Layer 4 of a small transformer language model trained on English Wikipedia (9 layers, counted from 0, width 128).
A neuron adds its activation times its output weights to the MLP's output. To switch it off is to set its activation to zero at one token and run the rest of the model.

Output weights of the MLP neurons that the questions are about. A number n stands for (n - 500) times 0.00032.
n51: 660 227 182 348 590 699 514 492 657 444 451 435 579 559 580 515 508 298 553 435 528 475 323 624 556 484 453 404 500 463 556 480 446 845 121 522 720 601 823 464 536 554 530 362 426 382 250 785 370 407 444 808 405 556 299 405 372 618 462 577 604 442 381 792 667 709 407 504 419 462 738 374 584 332 480 641 597 286 422 550 689 584 597 688 419 349 355 699 647 405 725 271 632 327 352 549 325 403 455 685 372 563 512 508 421 330 500 483 529 441 509 491 447 465 508 328 480 859 327 410 594 633 476 551 569 686 592 334
n191: 325 500 266 475 492 469 390 470 229 400 485 503 682 515 543 552 462 508 575 605 428 329 525 580 442 591 607 489 723 401 438 356 523 514 390 665 431 511 678 387 686 447 597 389 593 614 540 643 489 329 491 348 572 305 434 500 500 522 702 407 605 324 511 377 458 244 358 576 395 558 536 281 789 721 471 537 566 415 571 642 523 583 576 703 544 440 619 402 496 500 675 446 687 559 354 515 350 413 606 272 567 489 322 719 494 403 607 628 537 504 488 448 588 438 187 640 409 788 538 406 666 476 511 697 354 817 193 449
n252: 525 698 623 623 449 588 337 555 717 561 496 363 634 354 636 353 459 280 781 386 614 119 397 369 417 658 588 417 221 340 448 452 559 849 469 578 490 208 741 480 421 543 467 405 540 620 858 453 310 606 649 455 860 307 509 517 574 718 546 262 491 456 598 346 481 586 259 674 395 607 490 735 717 531 478 733 566 549 531 613 883 413 570 168 561 442 653 335 377 609 640 579 352 458 586 326 332 620 460 688 545 547 590 457 441 428 329 692 379 615 589 332 524 325 380 392 377 486 343 274 585 196 631 583 359 588 495 24
n261: 410 610 411 453 496 531 383 593 155 631 324 610 353 400 541 560 345 648 504 571 537 397 507 421 404 530 728 515 477 625 572 537 174 386 451 582 442 341 549 330 627 541 575 482 340 664 338 591 151 713 603 462 522 648 646 485 544 364 469 436 381 578 709 664 599 535 425 545 459 360 577 716 539 409 295 551 684 523 702 465 369 489 336 469 794 545 397 340 686 569 457 474 563 482 456 364 583 358 534 389 343 355 489 662 467 446 445 707 702 657 452 199 607 452 515 691 482 622 516 429 489 537 519 461 241 713 205 662
n291: 646 677 645 613 356 485 665 489 515 585 589 817 590 489 603 567 649 531 608 507 610 429 457 624 441 647 85 558 523 571 634 482 404 464 563 545 308 439 381 721 445 353 621 760 391 306 368 619 437 504 435 451 435 658 535 439 431 422 373 645 413 419 493 587 301 439 643 613 529 462 633 516 521 567 449 271 544 537 459 629 598 302 518 523 474 504 477 484 742 173 316 684 388 588 353 743 563 628 389 408 693 482 442 315 507 421 155 610 489 473 508 524 464 575 682 441 618 316 322 418 351 666 250 550 659 493 360 308
n361: 519 381 565 315 500 504 645 647 574 529 457 467 677 634 664 526 520 537 594 637 707 696 538 575 410 254 261 461 681 472 555 333 370 350 433 526 670 569 668 483 583 396 483 458 480 354 564 481 650 527 461 580 454 824 558 500 581 369 381 542 403 457 663 416 600 399 752 646 426 595 457 68 500 472 854 602 662 416 492 456 342 340 574 650 703 431 91 555 691 698 259 735 644 500 665 520 374 346 709 383 399 542 531 454 395 480 405 709 336 376 333 667 534 454 401 521 625 483 356 294 488 461 344 328 480 441 241 500

Each question names a token from some text and the token that comes next. It shows the activations a of the neurons there, in the order above. A number n stands for (n - 500) times 0.0063.

Then comes g, the gradient of the next token's log-probability with respect to the MLP's output, scaled to length 1. A neuron's effect is roughly proportional to its activation times (output weights . g). A number n stands for (n - 500) times 0.00071.

"Pl", then "ot"
a: 572 487 496 483 515 483
g: 688 488 448 486 652 505 434 658 484 387 376 453 494 413 674 701 608 481 468 498 362 535 381 470 250 564 328 376 482 521 624 455 385 513 549 634 304 611 492 280 490 467 793 611 292 744 578 386 557 321 595 607 444 367 585 458 490 705 561 591 436 787 461 660 382 431 552 522 626 432 265 251 584 358 574 502 563 369 513 504 510 464 524 393 403 727 474 570 457 709 350 346 527 465 246 687 325 322 600 695 453 709 646 613 533 452 583 591 507 361 598 624 551 648 483 194 582 535 350 278 538 454 519 399 551 624 345 561
Switching off which neuron hurts the next token most? n51

" The", then " I"
a: 688 488 488 497 826 497
g: 599 542 540 519 148 629 577 742 380 603 535 465 410 472 581 607 537 544 506 594 632 581 298 488 513 494 505 210 641 439 473 505 603 236 543 431 497 454 713 379 543 458 595 584 781 481 692 271 750 407 404 455 477 491 680 669 467 446 576 412 471 523 781 675 500 565 491 518 390 198 509 551 448 563 547 448 608 304 369 366 570 424 577 373 514 641 617 381 555 566 572 369 452 721 454 775 477 477 401 486 281 555 559 629 620 431 622 563 601 186 444 516 439 282 477 474 580 399 576 601 321 441 563 273 398 319 381 437
Which neuron, switched off, raises the next token's probability most? n51

"-", then "e"
a: 494 488 518 779 483 502
g: 570 510 588 486 622 616 540 422 596 470 467 380 379 437 658 496 730 406 417 438 723 574 565 429 326 596 530 554 541 656 648 465 745 509 546 450 352 476 469 369 218 687 605 700 491 281 345 477 518 545 387 405 514 398 585 370 613 620 472 620 548 358 538 483 435 944 392 445 418 444 328 648 489 352 635 498 173 501 128 235 369 459 590 633 636 523 683 441 450 521 442 492 356 540 635 698 506 359 562 437 732 532 579 351 533 341 575 503 498 496 487 558 612 421 641 640 512 388 425 638 394 558 358 493 310 651 422 429
Which neuron, switched off, raises the next token's probability most? n261

" dec", then "k"
a: 494 732 625 495 476 480
g: 691 439 666 386 580 676 478 539 677 477 527 443 465 623 707 408 586 434 699 397 224 456 715 493 424 334 436 533 816 485 514 477 530 561 446 582 551 625 477 377 589 613 506 467 367 409 274 466 533 332 486 317 548 237 565 218 530 389 445 422 222 409 495 657 557 515 410 453 511 676 431 378 504 561 598 584 552 777 628 513 610 241 400 669 579 544 481 626 555 487 665 731 625 695 509 619 459 531 464 517 489 329 589 390 398 381 652 391 559 457 546 523 420 634 234 513 408 449 359 591 641 275 461 726 434 376 273 399
Switching off which neuron hurts the next token most? n191

" through", then " the"
a: 473 477 641 513 486 589
g: 315 561 548 456 580 428 394 432 578 322 506 299 477 380 415 549 381 473 578 538 355 330 307 305 448 670 427 378 565 463 402 472 603 624 529 925 417 755 530 680 322 493 348 516 437 594 627 436 557 470 714 473 602 524 504 647 536 313 504 626 391 548 526 490 647 423 494 688 423 566 661 589 393 607 364 754 723 697 470 613 688 794 513 476 563 541 699 417 526 538 414 503 618 321 447 400 496 461 401 482 339 550 432 499 405 432 700 590 524 463 552 617 664 351 462 500 433 515 328 413 484 151 657 570 265 319 339 442
Switching off which neuron hurts the next token most? n252

" \"", then "B"
a: 531 474 473 852 488 581
g: 311 463 450 411 404 591 305 644 270 511 418 609 435 167 646 664 517 355 516 672 259 508 569 314 463 420 683 511 567 573 393 586 506 569 430 515 664 476 293 439 621 404 740 383 416 470 418 627 432 467 383 728 584 422 727 792 367 406 294 605 577 503 455 460 508 522 500 628 553 629 500 597 387 395 454 573 665 689 421 476 391 356 599 605 603 504 490 667 535 620 392 490 586 306 484 483 383 558 474 727 613 229 430 697 466 438 527 403 483 716 697 390 493 572 307 747 395 344 411 343 427 701 447 540 432 566 410 648
Switching off which neuron hurts the next token most? n261

"io", then " |"
a: 717 485 499 473 495 742
g: 653 464 365 406 593 688 437 636 519 492 468 443 703 615 702 410 601 126 315 655 477 565 527 231 337 560 654 548 500 608 436 558 478 695 527 536 792 364 263 611 560 467 514 522 745 438 709 581 333 355 444 431 259 538 552 400 608 302 528 241 595 334 699 467 613 478 465 520 647 460 558 266 398 558 280 596 465 445 327 569 641 612 450 367 532 536 684 499 465 547 504 586 495 456 543 292 325 395 518 489 643 415 578 528 515 524 621 443 395 564 336 358 660 293 457 444 580 586 435 659 571 457 356 596 505 451 769 501
Switching off which neuron hurts the next token most? n51

" between", then " Joe"
a: 474 473 720 498 528 585
g: 398 567 603 226 498 701 507 234 346 871 236 649 541 201 676 344 377 444 468 422 573 422 285 631 368 537 537 296 607 517 363 515 613 618 436 501 456 500 617 515 516 621 567 440 392 402 564 594 802 646 552 574 595 376 614 442 539 586 368 565 373 480 438 538 614 447 569 570 534 376 635 648 564 430 517 783 761 674 435 469 500 437 292 444 684 688 505 554 298 571 393 637 416 472 631 413 507 485 450 412 419 618 382 537 463 346 683 359 682 507 539 559 586 546 476 608 307 321 498 293 499 536 485 409 433 572 333 392
Switching off which neuron hurts the next token most? n252

" the", then " day"
a: 808 510 490 477 908 481
g: 406 566 509 505 506 458 645 405 595 483 670 683 716 421 724 364 659 569 436 289 545 396 322 497 501 515 440 506 481 610 421 323 339 704 313 450 540 572 310 552 373 438 305 544 353 448 333 728 553 502 514 494 346 658 654 643 465 458 705 291 497 576 545 563 492 562 414 459 592 403 632 617 427 444 413 386 421 412 756 774 409 372 593 415 565 319 481 462 559 569 722 318 717 615 568 275 358 623 538 377 459 640 722 475 419 446 484 417 433 614 395 637 582 585 603 560 439 477 545 551 618 284 450 517 228 748 180 504
Switching off which neuron hurts the next token most? n51